Layer 12 of a small transformer language model trained on English Wikipedia (18 layers, counted from 0, width 64).
A neuron's activation on a vector x is GELU(gate . x) times (in . x), where the dot is the dot product.

Input weights of the MLP neurons that the questions are about. A number n stands for n times 0.0012.
n0 gate: -11 120 -121 -41 140 105 159 -30 -133 51 261 264 -24 -17 -52 -41 -183 44 29 -68 17 -22 -1 -18 73 -96 217 -115 151 54 -63 28 -42 -11 -123 -33 -71 -14 139 68 229 -232 -164 -54 106 -121 -265 -169 -155 -93 17 204 -212 -186 -208 60 31 -76 -49 60 -57 -20 63 74
n2 gate: -81 230 151 45 151 -68 87 -105 89 74 230 83 -49 375 96 -66 136 -46 -250 -65 -73 13 -21 105 104 62 53 -81 44 -81 -33 33 -115 -133 -129 -98 -101 139 -101 76 -32 92 -210 57 141 -177 -46 411 -55 -29 77 -128 -2 81 106 -108 132 -158 -17 321 120 36 70 -97
n3 gate: -3 -153 -48 59 -161 -217 22 18 -38 24 39 69 205 -96 111 11 117 -55 72 81 -103 -171 -26 -89 197 -60 -44 63 -31 14 164 -51 -89 172 -55 -56 -3 31 -70 -148 -32 -17 -49 148 -45 -172 -147 39 2 -82 -92 -5 -193 55 -242 -15 -52 189 76 -88 121 -349 100 -46
n5 gate: 204 -110 146 -94 -25 106 -243 51 65 61 73 -148 -43 -107 50 -139 -114 -12 -99 -23 120 33 -74 209 18 64 -19 -63 -207 179 89 87 140 -22 -211 86 -43 17 369 51 66 76 -138 -64 64 -36 138 -201 -80 183 110 47 -63 -111 -13 6 23 156 -24 61 -106 27 27 40
n6 gate: 9 -172 49 11 -228 -73 45 63 21 -1 -57 96 84 80 15 19 -98 -134 49 -67 -91 -215 67 64 110 132 71 111 184 41 298 -83 0 85 125 246 -42 -181 208 -97 114 326 1 43 -71 124 -146 -185 17 -47 20 -22 88 70 139 -10 -36 42 -96 102 177 -59 -257 -234
n9 gate: -118 12 -103 -65 -89 -77 25 -133 6 285 42 -32 47 -21 144 44 -88 182 255 10 178 -126 96 158 157 -38 159 4 -32 -68 250 -293 141 232 -137 161 157 91 74 -11 122 -27 37 78 69 -53 -77 344 -60 99 26 166 -134 -65 -18 203 -42 -131 -48 53 -161 15 -55 65
n13 gate: 249 170 93 -192 34 -50 -53 121 23 -54 320 -7 -121 -29 -33 82 119 99 123 -127 -34 149 -189 215 48 -6 30 34 298 -2 -31 -106 -31 13 -102 49 97 -91 -26 39 38 42 54 80 55 -9 83 164 -29 30 46 1 -87 244 -272 -39 35 211 -163 97 90 -63 171 -250
n14 gate: 96 -10 250 -103 137 65 212 104 283 52 -22 148 -1 47 -131 -56 13 -53 -126 -18 -136 -118 -229 -34 22 -134 -191 -272 -135 -153 61 -61 58 204 56 86 173 75 -95 27 -30 -62 44 -78 37 -44 178 99 18 -287 63 252 -47 117 -99 -38 -47 87 45 94 -188 127 127 -33
n23 gate: -66 -200 -33 106 -245 -248 28 167 -43 -43 -103 -170 -92 195 64 76 -238 87 -83 30 146 64 -93 130 -20 -174 -178 -142 55 30 254 -276 227 96 -153 10 13 -8 -7 -180 214 82 125 160 58 16 125 -36 69 -44 -83 -59 -91 -123 -11 -25 84 -35 111 -115 1 119 246 40
n24 gate: -233 154 232 64 -146 -10 -70 -57 190 24 -36 130 85 110 -83 14 -65 -179 145 30 -82 -55 -87 -125 205 -15 102 135 -80 48 -61 -39 58 -186 71 48 8 267 -53 182 47 17 17 -94 -81 -40 260 194 -123 -167 69 -81 -227 25 -72 126 153 -45 34 -73 -178 -281 178 50
n26 gate: 220 -48 79 178 48 -57 180 -40 0 191 -188 -27 153 48 -94 -8 74 234 119 103 199 -41 35 25 -166 12 -90 140 -103 13 245 82 -350 159 60 -139 -63 -235 -4 89 -174 90 -120 -118 -90 -54 125 79 138 -217 142 38 51 -111 -40 -103 33 70 79 37 96 -10 40 26
n27 gate: 10 90 -24 -226 -44 -134 31 16 -57 52 -18 192 7 -62 20 -150 -171 -341 -58 -165 74 -30 -74 12 81 71 -13 60 -238 -156 -228 -134 37 -45 10 -165 110 -311 109 71 -230 91 104 120 125 -144 42 -24 -21 -161 -261 -13 -108 26 -153 -279 73 101 211 -19 -12 -102 -129 -152
n28 gate: 19 34 -191 60 157 7 109 57 85 -131 117 -4 -22 54 -168 185 79 -120 203 -210 206 -108 -45 63 2 -28 64 -190 -142 -131 97 113 -143 48 148 -127 -52 -166 -113 51 -33 -79 58 -99 -58 -130 61 184 120 49 38 65 -248 -57 51 127 -2 101 -195 217 -271 17 -14 123
n29 gate: 8 344 188 -257 -227 -49 180 119 178 -5 4 185 -67 72 -156 112 -56 1 28 108 34 206 -169 266 39 -7 120 -71 -130 199 354 -57 36 91 19 6 180 -172 159 -80 -65 -21 -175 -233 103 -183 -16 29 -123 21 -53 66 65 24 154 56 -40 6 -46 -128 158 -66 33 -154
n30 gate: 32 1 0 -113 137 1 -145 -7 44 78 153 -23 63 203 101 237 -162 147 50 298 103 -93 -10 117 -135 216 13 -11 -29 -143 -50 169 -67 118 -35 20 55 83 -133 64 23 25 19 -169 -31 -29 366 272 -7 239 129 -110 -203 -216 -14 25 -12 -220 76 -116 -39 178 137 44
n39 gate: -88 -18 -66 -227 -71 198 171 -58 -169 -33 -50 -164 -72 96 167 269 209 -24 -96 153 -59 100 95 -97 4 160 -47 277 -307 -139 162 30 149 50 -58 -42 -84 -79 84 88 -107 18 -42 -40 -39 -18 -103 -36 -48 84 -90 -58 43 -90 18 -142 -84 10 64 123 -137 -49 267 227
n40 gate: -9 -102 -11 146 -204 -284 -102 173 -56 66 -45 70 59 131 86 -60 -65 -69 5 27 -137 -43 37 109 182 -20 74 101 -229 101 -79 246 18 166 25 135 170 -54 -157 -110 52 -58 138 -5 4 47 227 -139 -143 38 -6 171 -223 -63 -22 -20 -181 -215 73 82 27 -26 195 201
n46 gate: 175 44 -58 -120 13 17 -15 -107 22 89 269 258 201 -4 -33 -82 -34 42 12 197 97 -82 30 129 -12 68 172 -58 -14 -50 105 -61 23 172 -33 -93 -121 9 198 -111 17 201 140 -85 -206 -68 -113 7 -205 251 93 -28 -233 100 -22 200 3 37 -148 24 -91 -138 139 -76
n49 gate: 22 42 -133 66 113 -77 -42 -194 -61 -37 -98 -187 54 -107 -138 12 -26 207 27 -24 -105 -93 -52 243 -25 -62 63 15 4 151 13 -42 -10 -119 172 248 2 51 30 120 87 95 28 161 67 -45 -173 126 113 305 -232 107 -189 -153 -294 -250 189 142 -82 38 40 96 -9 136
n51 gate: 38 -18 -42 14 -31 -35 297 -31 42 1 -24 -193 -58 165 155 -60 145 70 140 181 64 113 -29 251 189 170 118 22 10 -14 -60 -102 31 164 -62 -23 130 -79 -37 96 -245 -151 -227 -146 2 -93 137 170 -36 -160 91 105 141 142 -8 -19 -191 10 -5 39 -70 -15 60 -279
n53 gate: 157 206 90 123 -98 -58 64 160 162 219 -84 6 4 -87 -141 127 160 -146 13 82 -60 10 -100 -142 84 116 118 2 -57 168 191 206 101 90 -148 -129 186 -93 -39 86 -19 88 38 209 16 216 215 -20 -47 -202 -308 163 167 149 -6 93 66 69 -110 11 40 -49 56 -67
n54 gate: -161 -3 131 -15 118 -144 -54 60 -188 -91 -58 -153 113 66 -145 -95 70 171 -22 46 49 6 -139 -101 12 -16 14 65 76 15 215 133 -197 -135 245 -3 43 -12 -205 -161 124 -2 275 29 90 130 -44 -177 -144 -56 -104 -5 155 297 -231 -29 -43 -70 41 -260 62 -12 -48 97
n61 gate: 131 163 -65 25 8 -44 -111 -64 43 126 119 -68 63 -15 94 -61 273 151 73 -95 -181 52 -76 -36 -95 249 -58 -49 204 195 62 -173 -97 158 -100 -35 12 -2 174 60 74 -74 -114 90 232 -188 -60 278 18 95 -68 265 -127 -96 -120 -118 201 -24 -71 247 -31 87 -4 75
n0 in: -46 -152 -175 -127 -35 49 120 184 0 47 -128 -104 113 -372 -284 -273 99 123 -62 98 71 -6 27 -28 -85 84 -111 88 -46 167 -175 94 -97 -18 -114 199 80 3 45 79 -145 149 131 -14 -258 77 -35 -86 -33 -110 -68 165 141 -31 -93 11 -5 56 167 -17 -37 99 -137 106
n2 in: -38 204 236 18 36 18 7 37 170 -24 -61 91 -146 28 -30 13 -54 137 -76 -182 71 -55 98 -137 -233 139 -70 30 -167 75 -123 82 316 -98 -91 276 -62 36 -246 137 106 -224 -169 -70 135 -57 12 -143 171 -14 67 -100 234 4 -27 -130 -42 -98 -169 8 147 92 -81 103
n3 in: 25 155 -229 71 194 158 -163 -118 149 -3 -69 -110 -102 214 -5 94 116 237 176 -184 23 -155 -17 1 -72 -34 3 -133 -24 97 -228 -81 44 69 -187 -75 -69 -63 -77 128 100 156 -94 -128 -25 8 5 -142 114 -98 -144 53 8 145 28 -12 -81 -29 44 200 20 89 155 -72
n5 in: 32 115 5 -24 -37 83 79 36 31 135 59 -206 89 -59 -101 127 181 29 22 119 -62 -126 -41 -38 -16 60 -348 -243 161 -149 -31 2 55 -219 64 -36 -253 29 133 99 7 -41 95 -103 -123 221 -22 -41 -93 -140 17 161 213 -1 -33 -11 97 171 -232 -290 12 -220 -50 -90
n6 in: 90 -67 -92 -308 -200 13 -46 27 -183 -165 -116 148 -47 83 56 105 -29 73 -166 -92 -110 -24 -7 188 152 247 216 -260 82 16 -172 10 -100 19 188 201 4 -37 129 159 -221 -177 -97 110 125 89 -181 -20 246 112 266 -93 -118 26 -41 -116 173 114 -64 -52 82 -104 -10 64
n9 in: 135 56 257 -46 -114 64 -178 10 16 49 -40 -34 164 50 -177 -278 -9 87 -96 -47 -139 37 -18 -162 185 113 -98 123 -7 -93 51 18 -50 292 15 238 117 45 -51 -108 -4 -102 -75 37 45 255 -79 204 -116 -258 -265 12 76 153 -97 169 -58 -53 51 201 63 27 222 6
n13 in: -22 -119 -121 27 179 126 -82 218 19 -1 0 146 -3 -239 -203 36 -91 -12 15 15 21 -244 -116 7 -171 71 92 -104 2 -90 -29 -73 121 -198 -348 35 -202 -68 -5 -90 460 -144 240 58 -47 96 169 -12 141 68 31 -198 140 202 -22 -31 37 -160 219 -128 -21 48 136 256
n14 in: -97 28 -160 14 -193 113 -32 -118 -143 74 -90 -278 -114 56 -74 7 -284 19 85 -189 29 -63 296 -48 -59 68 0 2 31 -124 168 110 -172 -69 -23 -216 146 84 192 30 4 21 -58 -198 -329 -94 190 -33 -255 -31 251 -102 -135 -106 -14 -39 -68 -5 -79 79 59 6 -7 -239
n23 in: 47 74 202 -94 124 -172 66 53 -82 -251 3 -275 157 3 -55 -111 223 200 -171 -9 3 46 -22 -31 -132 -117 35 -109 -187 -75 -23 -8 40 141 -72 95 306 -31 21 69 -102 -197 -52 266 79 39 133 125 -59 86 64 6 -193 5 67 214 -11 143 20 11 -20 -181 400 98
n24 in: 79 97 -36 209 1 -41 -80 -85 -193 -264 159 -48 -88 -36 19 -279 9 -183 -118 38 -219 -5 68 30 65 -87 41 -34 -83 215 -319 -18 -24 13 34 -242 45 -148 -138 -29 29 -54 71 -144 -67 123 -92 -122 106 132 -82 55 -201 -62 219 -45 97 120 -346 -224 -88 43 61 84
n26 in: -19 -65 -57 43 -32 9 -142 231 -88 -158 82 -69 -437 -150 -103 -50 49 -349 -289 -25 -241 156 -110 88 65 150 -42 -72 -61 111 86 58 94 -156 -252 -111 106 -60 -115 15 59 -36 35 196 45 90 -44 -38 71 149 1 -133 46 78 111 -66 253 38 36 76 -59 182 -227 69
n27 in: 214 32 -263 -115 -216 29 86 -166 51 -6 56 -72 11 17 -28 -81 -45 195 -31 -7 -109 -68 110 -37 38 -61 120 -168 -232 26 -81 -397 16 -20 -156 186 100 -54 67 -2 85 -81 -112 -47 -44 365 109 -99 -191 -29 145 -119 -157 216 286 44 215 -98 25 83 -283 148 64 -144
n28 in: -122 -155 -72 193 -73 -105 -72 86 -115 -161 21 -64 155 -79 -163 36 86 99 165 -27 218 -93 -109 -65 66 107 82 65 134 94 -218 -177 -31 95 -227 -68 -8 -8 86 -271 75 83 -54 31 -221 -21 -250 336 -118 9 -64 -54 97 32 -76 43 -63 12 307 69 38 -45 -132 120
n29 in: -83 0 -67 39 -45 229 -2 75 68 -326 245 32 147 -21 243 123 -17 35 76 314 -164 -24 168 -70 267 49 -19 64 239 175 -73 -173 -187 -38 -342 -258 -242 116 -99 38 116 118 241 133 44 87 -115 -69 -105 51 -74 -356 105 190 -119 -92 -38 -98 195 -293 50 -134 96 383
n30 in: -207 244 32 151 -303 40 -227 -215 -83 61 -146 -114 42 -96 -30 -92 -428 194 -100 -7 -193 -18 -18 129 -45 9 -7 -193 -107 -128 -214 112 -118 -60 -46 -173 23 -41 -207 -57 -330 -185 -214 -246 58 -57 75 75 -67 -56 116 -128 -146 101 -25 -104 -197 -83 189 -142 107 -71 44 3
n39 in: 292 -97 34 4 -106 61 72 5 -4 46 -37 11 -145 -248 -166 52 -153 37 -34 115 -145 -135 -134 163 129 185 100 0 79 135 125 78 71 61 88 104 211 96 -135 58 -140 114 13 -89 -125 116 125 -87 -20 -68 282 90 -32 -15 13 -130 -260 -23 -115 -111 59 108 24 115
n40 in: -137 149 65 -122 13 8 -48 -15 -199 -131 171 146 -46 -98 86 85 18 127 320 -204 -64 71 -66 49 -41 -6 -278 165 45 -230 -81 -27 55 141 35 33 1 51 122 -50 70 6 126 -206 -73 -23 -54 -45 -192 -173 -17 146 69 -33 46 -81 -177 153 -21 -165 -93 100 85 -28
n46 in: 16 -23 -46 -161 152 -80 163 -63 45 -197 27 -25 41 129 -44 16 16 -20 -21 177 90 -51 -225 -221 -158 -39 12 -56 85 43 -136 -70 50 -66 -111 -314 -201 -21 0 -151 62 66 327 -61 41 230 32 -60 -52 162 146 -107 -85 24 14 -132 70 58 -42 31 13 -174 -149 170
n49 in: -198 -194 69 -24 -369 -7 71 78 39 254 153 159 -22 161 -28 15 128 -117 -191 148 -386 69 -91 12 -137 -6 54 -71 -151 68 -74 -53 -121 -220 -3 36 -90 -48 72 -49 329 -34 67 113 158 -109 19 44 -106 -31 208 68 9 -7 -4 92 -129 -202 41 66 -241 73 -201 47
n51 in: -68 -113 -52 81 -206 238 -3 -123 6 135 -62 -25 25 -93 -70 182 -64 149 -257 -203 108 -154 2 -15 6 -74 -147 -128 198 164 -255 -46 -126 132 169 38 -84 -61 210 -151 59 13 21 -15 -163 213 -259 97 5 163 -114 -7 2 67 -328 35 -28 158 -67 -118 136 -80 237 -3
n53 in: 240 -42 133 28 -142 9 65 11 57 2 -31 213 -198 4 70 2 199 4 117 183 107 28 -183 -88 22 89 132 -203 -176 117 56 -74 78 -65 0 220 147 -13 -63 65 -76 -33 -25 101 -123 -52 124 47 -136 -2 -134 280 -21 -132 -105 110 66 107 55 192 243 -111 -196 -119
n54 in: -4 -70 -266 201 -25 66 56 -92 51 13 161 -166 -262 24 -15 -178 -98 -44 -26 162 -259 -104 51 43 95 -40 135 -186 -56 27 -85 -108 176 126 -46 -118 -29 -44 2 20 -37 -76 -56 -116 -163 37 -135 -98 -69 -232 125 208 -30 -74 159 15 -101 97 -67 18 -110 23 35 11
n61 in: 89 137 19 75 -320 182 -69 68 45 21 -196 265 66 -396 346 -183 -112 290 54 1 17 -91 -79 -74 129 148 259 -48 -128 -165 -85 -81 72 -8 -84 49 -45 -239 -194 -7 -103 246 -201 37 -250 -12 292 -160 79 408 -110 -18 -175 85 132 69 4 85 -244 90 -152 -32 -58 -16

Each question shows a token from some text and the vector x that enters the MLP there. A number n stands for n times 0.014.

" an": 104 -82 -118 4 190 120 -164 -21 48 39 106 -86 121 63 -59 -45 -105 105 171 -26 58 -5 184 -146 65 -22 82 108 -125 -31 17 106 13 17 -105 -17 90 82 -37 -42 -25 1 129 247 -86 93 45 240 32 42 91 89 85 -10 -15 293 -86 -82 -49 146 36 120 37 9
The neuron with the highest activation: n9

"und": 12 -197 -203 -68 159 231 105 118 67 76 -77 60 144 -73 295 -22 -121 -54 -10 152 -125 -62 33 131 -84 -20 -44 -53 22 -58 68 -13 -20 124 -115 -27 -40 -47 -130 -40 -105 50 -6 26 -167 -23 -33 121 16 -101 49 -44 275 13 27 39 48 -40 -126 93 -46 -11 91 -37
Which neuron fires most, and how strongly? n39, at about 1.2

"e": -134 6 -63 116 125 68 -30 66 -86 68 135 -24 -89 138 87 -85 64 42 40 88 -63 -42 5 86 -13 -115 -83 -12 -132 39 -23 55 87 15 80 37 19 157 -205 -55 -22 -96 179 140 171 141 -178 -91 -38 -185 12 -78 97 29 -14 -127 81 117 -141 -159 27 -125 135 277
Which neuron fires most, and how strongly? n54, at about 11

"m": -120 -202 -268 -5 -29 48 -90 2 219 145 -144 -6 -12 -144 -82 147 -184 -49 -35 271 41 -76 -39 -36 -149 5 -41 17 -20 -42 -55 -48 95 -108 28 86 14 -43 28 37 10 -8 -132 74 130 1 -112 -146 -24 52 -13 -120 164 75 39 -8 157 -6 -33 69 30 -24 -209 49
Which two neurons fire most, strongest first? n49, n6

"are": 84 6 -264 58 62 14 -40 179 -5 46 -37 51 -224 -82 -71 -67 95 -78 57 165 -2 -14 40 92 112 -232 37 -226 -110 161 29 -18 78 -56 -39 -91 142 58 -124 -56 23 -25 -58 42 -77 -28 -16 -62 -31 -7 186 -117 61 26 -36 95 -41 267 -54 46 83 -38 -76 8
Which neuron fires most, and how strongly? n53, at about 4.6

" 10": 188 22 -230 -18 97 128 -114 -99 -42 17 -191 15 26 -26 73 0 -48 -76 -5 147 -278 -68 60 73 -185 -70 10 111 -32 -83 -138 10 -69 73 -1 -49 4 114 135 55 95 82 43 -126 -155 -10 0 -59 -85 -56 112 -101 -22 53 137 57 -221 11 74 -45 71 80 50 -76
Which neuron fires most, and how strongly? n30, at about 5.1

"it": 239 118 -13 -51 -112 151 20 -7 50 -10 19 2 75 -2 78 -175 49 -41 -110 -48 -105 -91 -133 -10 -11 149 -72 145 -195 10 -296 -69 -70 4 -154 19 -54 -2 -81 86 -67 -146 74 43 -58 -198 142 -208 78 -114 -18 37 13 116 61 -6 47 -12 -18 -95 49 -181 -81 41
Which two neurons fire most, strongest first? n27, n24

"==": 143 138 93 -56 78 -36 64 -22 26 127 25 -163 -45 62 -161 -25 -176 -128 -61 64 -16 -1 17 74 -138 -146 67 -27 3 -14 7 165 40 113 -114 -20 189 42 115 19 -210 20 -170 71 96 -3 144 -100 -1 13 -50 99 -55 151 147 158 -20 114 -216 -19 88 36 18 -147
Which neuron fires most, and how strongly? n14, at about 5.7

"at": 47 -2 55 60 34 47 45 131 78 81 81 50 -48 12 -22 -154 36 -66 -60 -58 41 -40 -212 10 -271 127 42 92 -35 -94 48 130 17 21 -46 181 9 -77 -45 14 -328 -191 14 -81 -61 -77 118 -148 44 -294 -59 -102 163 -2 -41 200 60 -96 4 -68 -87 -87 -196 127
Which two neurons fire most, strongest first? n53, n26

"ar": 5 43 -371 72 61 -32 19 25 150 -36 -89 -17 -125 -141 -43 11 -121 54 -33 61 39 56 -12 -1 52 110 -73 -128 173 181 -70 -50 60 -128 -115 -93 109 60 42 -165 -171 -166 20 -22 -112 81 -46 16 -85 145 185 49 125 25 27 -12 -74 -11 -50 13 5 -79 97 218
The three highest activations, in order: n51, n0, n46

" g": -28 -116 -264 121 66 -119 46 92 15 88 41 -217 -186 -23 118 116 -18 -97 -18 -80 12 88 115 33 -71 133 -85 -14 -185 85 -34 82 -192 30 -182 -77 71 14 30 71 11 47 17 29 -108 -28 25 45 159 -41 136 6 -62 92 147 172 29 109 8 152 -28 -57 -68 33
Which two neurons fire most, strongest first? n26, n28

" time": 168 -40 -60 21 -111 70 66 42 28 101 -165 -141 -38 -17 -33 -122 62 19 43 138 140 -47 16 -81 -137 -297 -34 -139 -55 -82 -123 179 92 10 22 -142 207 99 5 -47 -9 -35 -6 -97 -155 18 92 26 48 -195 58 125 -79 0 103 43 -20 134 -87 64 79 -37 -167 66
The neuron with the highest activation: n14

"u": -20 -28 -228 152 122 48 -93 51 -86 -181 14 -114 38 -27 -50 -7 -16 -136 15 64 -171 125 85 134 -75 46 -46 198 44 -51 -28 -1 14 -37 -14 -31 88 47 -250 -150 -153 35 122 -56 -7 34 112 -51 -75 -158 134 40 102 -142 91 33 102 122 9 -13 -106 -219 66 86
The neuron with the highest activation: n24

"ob": 23 -96 -177 -110 47 74 -124 -103 92 -65 -100 -88 -11 72 83 25 -48 27 -59 119 -84 15 -66 -49 -118 248 -64 72 -63 120 -55 203 87 -84 69 164 21 12 -7 -86 106 -178 -28 236 -37 1 -7 6 -20 -127 87 126 164 51 -132 -32 142 110 -78 75 29 -120 -7 196
The neuron with the highest activation: n49

"4": 29 46 -227 -10 -27 51 112 -100 85 -127 -86 -251 -113 42 -36 -14 98 -104 -23 -17 -68 -49 -21 -37 -48 -176 -93 41 195 59 -312 48 -61 -85 -98 -64 -55 134 77 183 -95 36 54 -5 -202 -60 -62 1 -65 81 129 -42 -10 41 99 -115 -157 -44 70 98 -21 -69 -85 30
The neuron with the highest activation: n51

" the": -14 -31 -240 80 63 119 61 -72 201 -35 21 -79 20 -144 19 -20 -100 34 185 41 111 -24 123 -106 -130 -204 27 63 -99 2 66 -64 -55 78 -60 -2 -76 30 42 -127 -166 1 -7 104 -46 78 26 78 40 18 69 7 88 126 -50 358 -171 -18 22 127 114 -30 59 -3
The neuron with the highest activation: n28

" and": -139 33 -156 32 -16 20 -208 41 54 -86 -67 -36 -12 -202 -67 -4 103 61 -13 -51 76 -52 17 -51 -43 -438 28 -1 -30 56 -86 261 -42 -94 2 -121 41 148 -123 40 -80 -89 -42 -6 33 20 -38 -38 -46 -20 131 115 -20 51 -42 56 -17 129 19 120 159 -23 88 -6
Which two neurons fire most, strongest first? n3, n0

"un": 305 -156 -268 128 -68 32 -68 99 -48 112 -55 -35 -35 -110 122 -86 -17 43 69 63 26 49 -60 -107 -99 21 1 -93 -254 -16 -13 57 119 -9 6 -35 160 140 -2 -16 -143 -105 113 29 -197 113 -63 -24 -36 101 74 102 -52 -5 13 -6 34 3 -104 -20 22 -148 -200 -27
Which neuron fires most, and how strongly? n53, at about 5.7

"|": -70 -11 -37 43 217 140 -7 13 112 42 187 -169 -97 -66 -46 -29 -158 -26 75 -69 -21 -38 77 46 -88 -357 -26 69 -97 72 74 87 -117 12 18 -18 -25 168 138 -85 71 -26 35 -196 33 182 17 52 75 -78 62 -20 -50 128 -107 47 102 -68 25 -150 71 -46 -33 -53
The three highest activations, in order: n54, n14, n5

"l": -48 16 -196 136 -30 145 -41 139 -3 -92 42 9 -189 70 7 -72 -241 -1 -23 -4 124 170 106 -3 -185 60 -80 -16 -216 -59 -18 -27 38 -50 -214 61 61 87 14 40 -96 -45 -116 -61 -14 -51 -71 71 -25 -438 -41 -9 37 70 158 -34 10 -19 2 15 -38 -30 159 140
The neuron with the highest activation: n2

"att": -22 54 -270 -84 -9 214 -27 35 -18 -72 -12 120 -57 66 118 -84 -79 58 -113 89 -161 -122 12 63 169 13 -126 106 9 -1 -105 -4 18 -24 40 -10 -34 19 142 110 194 -177 51 89 -99 -204 138 25 -27 -203 49 -45 74 208 -48 49 -60 60 -91 104 79 -4 86 173
The three highest activations, in order: n13, n14, n40

"7": 92 -169 -32 -38 43 -27 -82 -18 -101 78 -23 -71 -8 -223 25 -96 36 -105 -48 52 -97 -146 105 -21 -77 -331 -89 -227 -111 -60 -164 87 115 31 24 81 -112 12 135 -38 117 34 -78 -128 -88 -85 -46 -33 -49 18 144 -113 -192 90 121 41 -82 15 -86 103 -25 -95 -2 25
Which two neurons fire most, strongest first? n5, n46

"p": 184 -143 -42 -129 -9 84 -148 -98 173 -67 -71 38 191 1 85 -80 -152 -45 13 113 45 16 75 -6 -136 167 -85 119 -57 -43 -127 32 -23 -38 -123 14 57 -149 104 187 -129 -38 140 91 153 -6 11 154 -148 -103 -1 0 -74 51 71 52 83 161 -64 -55 -83 -31 -166 86
Which two neurons fire most, strongest first? n27, n46

" c": -121 10 -128 26 -88 15 63 74 60 -77 -156 -95 -75 -28 13 -51 35 -190 51 -65 207 -62 47 -71 39 -186 -15 172 -54 17 43 44 -124 -147 -96 -148 35 91 -52 -59 -6 -75 -133 -52 11 -149 -29 88 8 -40 -26 -270 -36 22 222 166 -1 148 -43 42 -36 -134 -102 179
Which neuron fires most, and how strongly? n28, at about 8.5

"r": 66 -178 -139 74 52 18 -143 162 -207 73 -46 69 10 191 107 -84 -53 -115 12 67 -12 114 -23 114 -175 17 -115 85 -54 -75 -67 52 171 68 -40 44 -15 129 -49 -18 123 -195 -137 9 -12 -63 -122 -56 -34 -256 -111 -35 131 -27 -2 201 -63 -139 46 9 -5 -16 219 114
The neuron with the highest activation: n40

" |": 50 38 -259 -87 102 -4 16 -10 19 99 69 -88 -82 -29 -7 -36 -35 -1 -52 0 25 -73 67 96 -45 -448 1 21 167 -56 56 58 -61 -36 2 75 3 128 78 53 -30 -103 -58 -62 -17 41 -23 -36 -188 2 76 0 -144 92 -82 236 -28 16 13 -92 54 -24 -20 31
The neuron with the highest activation: n0

"im": -14 -89 -162 -179 -50 114 -82 -71 74 58 -32 -260 200 130 -44 -107 -196 33 -129 26 -164 -179 -55 -106 -135 146 -6 -95 15 58 0 -97 -24 76 -119 147 109 4 -32 -32 -8 -82 138 104 70 84 -24 167 -117 -183 -7 23 43 17 -15 -36 117 107 -5 -104 87 -45 -49 104
The neuron with the highest activation: n9

"os": -25 -78 -183 56 35 -82 -231 9 47 87 51 40 -53 2 -6 -154 -68 132 -60 30 -81 9 -134 -11 -157 125 -7 31 28 141 -30 0 108 -56 -64 -12 106 -163 28 1 -402 -159 82 37 -74 -105 91 -128 -89 -32 30 -32 40 163 4 -9 96 80 30 -182 -105 -172 -163 118
Which neuron fires most, and how strongly? n54, at about 3

" St": -107 -53 -257 -31 -44 148 17 149 24 -21 -23 83 -64 62 25 48 -127 -32 -146 59 -104 -57 143 5 -56 55 100 9 50 41 145 -14 -159 -19 23 127 -140 146 12 3 42 -88 -227 81 -20 76 -45 13 104 16 23 -221 164 130 16 155 -39 124 17 121 163 -50 45 101
The neuron with the highest activation: n6

"et": 289 6 -138 -108 170 69 -34 14 266 -178 -23 -88 -47 -245 -24 -145 82 113 -60 18 -55 -39 13 69 -31 109 -32 -163 -61 80 -27 197 -18 66 -29 5 71 94 22 80 -11 34 23 139 -123 2 56 1 54 194 144 -167 -30 -9 -8 98 108 38 -49 73 94 -26 -224 60
Which neuron fires most, and how strongly? n61, at about 5.3

" H": -219 -116 -262 34 105 -25 121 8 -75 2 -78 36 0 -48 -45 -36 -190 -41 -160 71 73 42 -10 33 -86 28 85 87 15 170 94 4 -45 -45 -4 86 6 27 37 -27 -88 118 -104 112 -137 -55 -24 1 115 -261 119 -178 118 90 74 149 -52 62 -23 131 179 -47 37 39
The neuron with the highest activation: n6

"ing": 163 2 -74 38 20 57 13 87 63 200 -174 -35 23 -205 40 -111 10 42 54 214 -58 32 -36 28 -83 -208 13 -44 10 -107 21 117 95 5 79 -116 80 121 -56 59 -174 41 153 16 -194 -164 121 -7 -80 -60 -88 31 69 8 42 -61 220 -51 -30 -230 33 -105 19 166
Which neuron fires most, and how strongly? n53, at about 4.1

" of": -91 38 -64 -111 49 32 -194 92 -5 -116 -218 34 14 -15 -105 66 -1 -142 67 -34 120 -7 -5 -110 -13 -255 -12 -71 -50 -248 -18 15 214 26 -15 -47 88 29 -99 45 -145 -136 15 136 18 92 1 40 25 -67 124 -50 -18 219 -26 37 -110 7 2 -30 196 -86 105 -108
The neuron with the highest activation: n13

" to": -161 -48 -128 -15 -73 -32 -103 -42 11 -158 -55 -102 155 46 6 158 46 31 75 -157 162 -97 23 -40 -56 -111 -76 -1 -11 -114 -62 157 81 -73 -57 -220 79 126 -34 30 -95 -12 -19 -24 -151 59 -33 -14 34 92 215 170 -59 203 -23 98 -87 171 -57 -21 24 -117 131 198
The neuron with the highest activation: n28

" e": 24 5 -224 84 101 -46 -108 -37 -91 93 84 92 -1 -21 57 -154 -138 -62 68 28 -194 20 50 -34 -13 -168 63 164 -176 -20 41 -25 -70 -67 -107 -105 38 22 12 -250 46 38 35 30 128 -18 -93 -129 4 123 161 -22 -5 -117 182 98 -135 188 -112 39 105 -116 48 89
The neuron with the highest activation: n46

" (": -35 125 -144 93 -81 -144 56 -99 -230 95 21 -95 -271 -72 178 -20 -80 46 -37 -102 68 -243 94 -192 -89 -159 84 64 -40 1 -7 111 26 -2 -51 31 59 78 10 -55 131 -140 22 88 -168 58 -14 26 -117 -113 176 -36 68 -65 100 52 -46 58 -30 -112 84 -13 -44 -50
The neuron with the highest activation: n40

"urn": 113 -127 -387 -75 37 62 -5 51 49 127 -64 -43 5 -188 4 -27 -78 -2 -98 105 -58 -64 92 67 28 55 -60 -147 -49 -70 -25 159 -50 -44 -37 129 214 5 0 45 -4 -102 10 -193 -116 -207 -51 -100 61 -17 49 112 101 26 -11 15 111 66 -136 -53 9 -37 -8 91
Which two neurons fire most, strongest first? n0, n5

" s": -54 0 -64 102 18 -68 17 35 32 8 -36 -307 -9 -48 -12 -47 -90 123 161 -7 -27 140 32 -9 -16 -216 7 92 -134 11 44 47 -91 -14 -91 161 170 3 -58 54 -129 -203 -84 -56 -98 -232 2 48 66 -276 -78 -117 100 -68 118 112 25 -20 44 -21 140 -115 60 42
Which neuron fires most, and how strongly? n23, at about 3.3

"ames": -73 -147 -191 -129 58 39 -24 41 49 32 -5 -55 -107 -10 3 -27 -104 58 14 153 -5 -152 -83 22 -41 -229 -42 -280 -206 137 60 30 131 -12 78 -21 138 29 -28 5 49 -50 93 84 -69 62 -26 -101 -122 -175 -27 3 27 274 -26 -89 -60 195 25 18 0 11 39 55
Which neuron fires most, and how strongly? n54, at about 11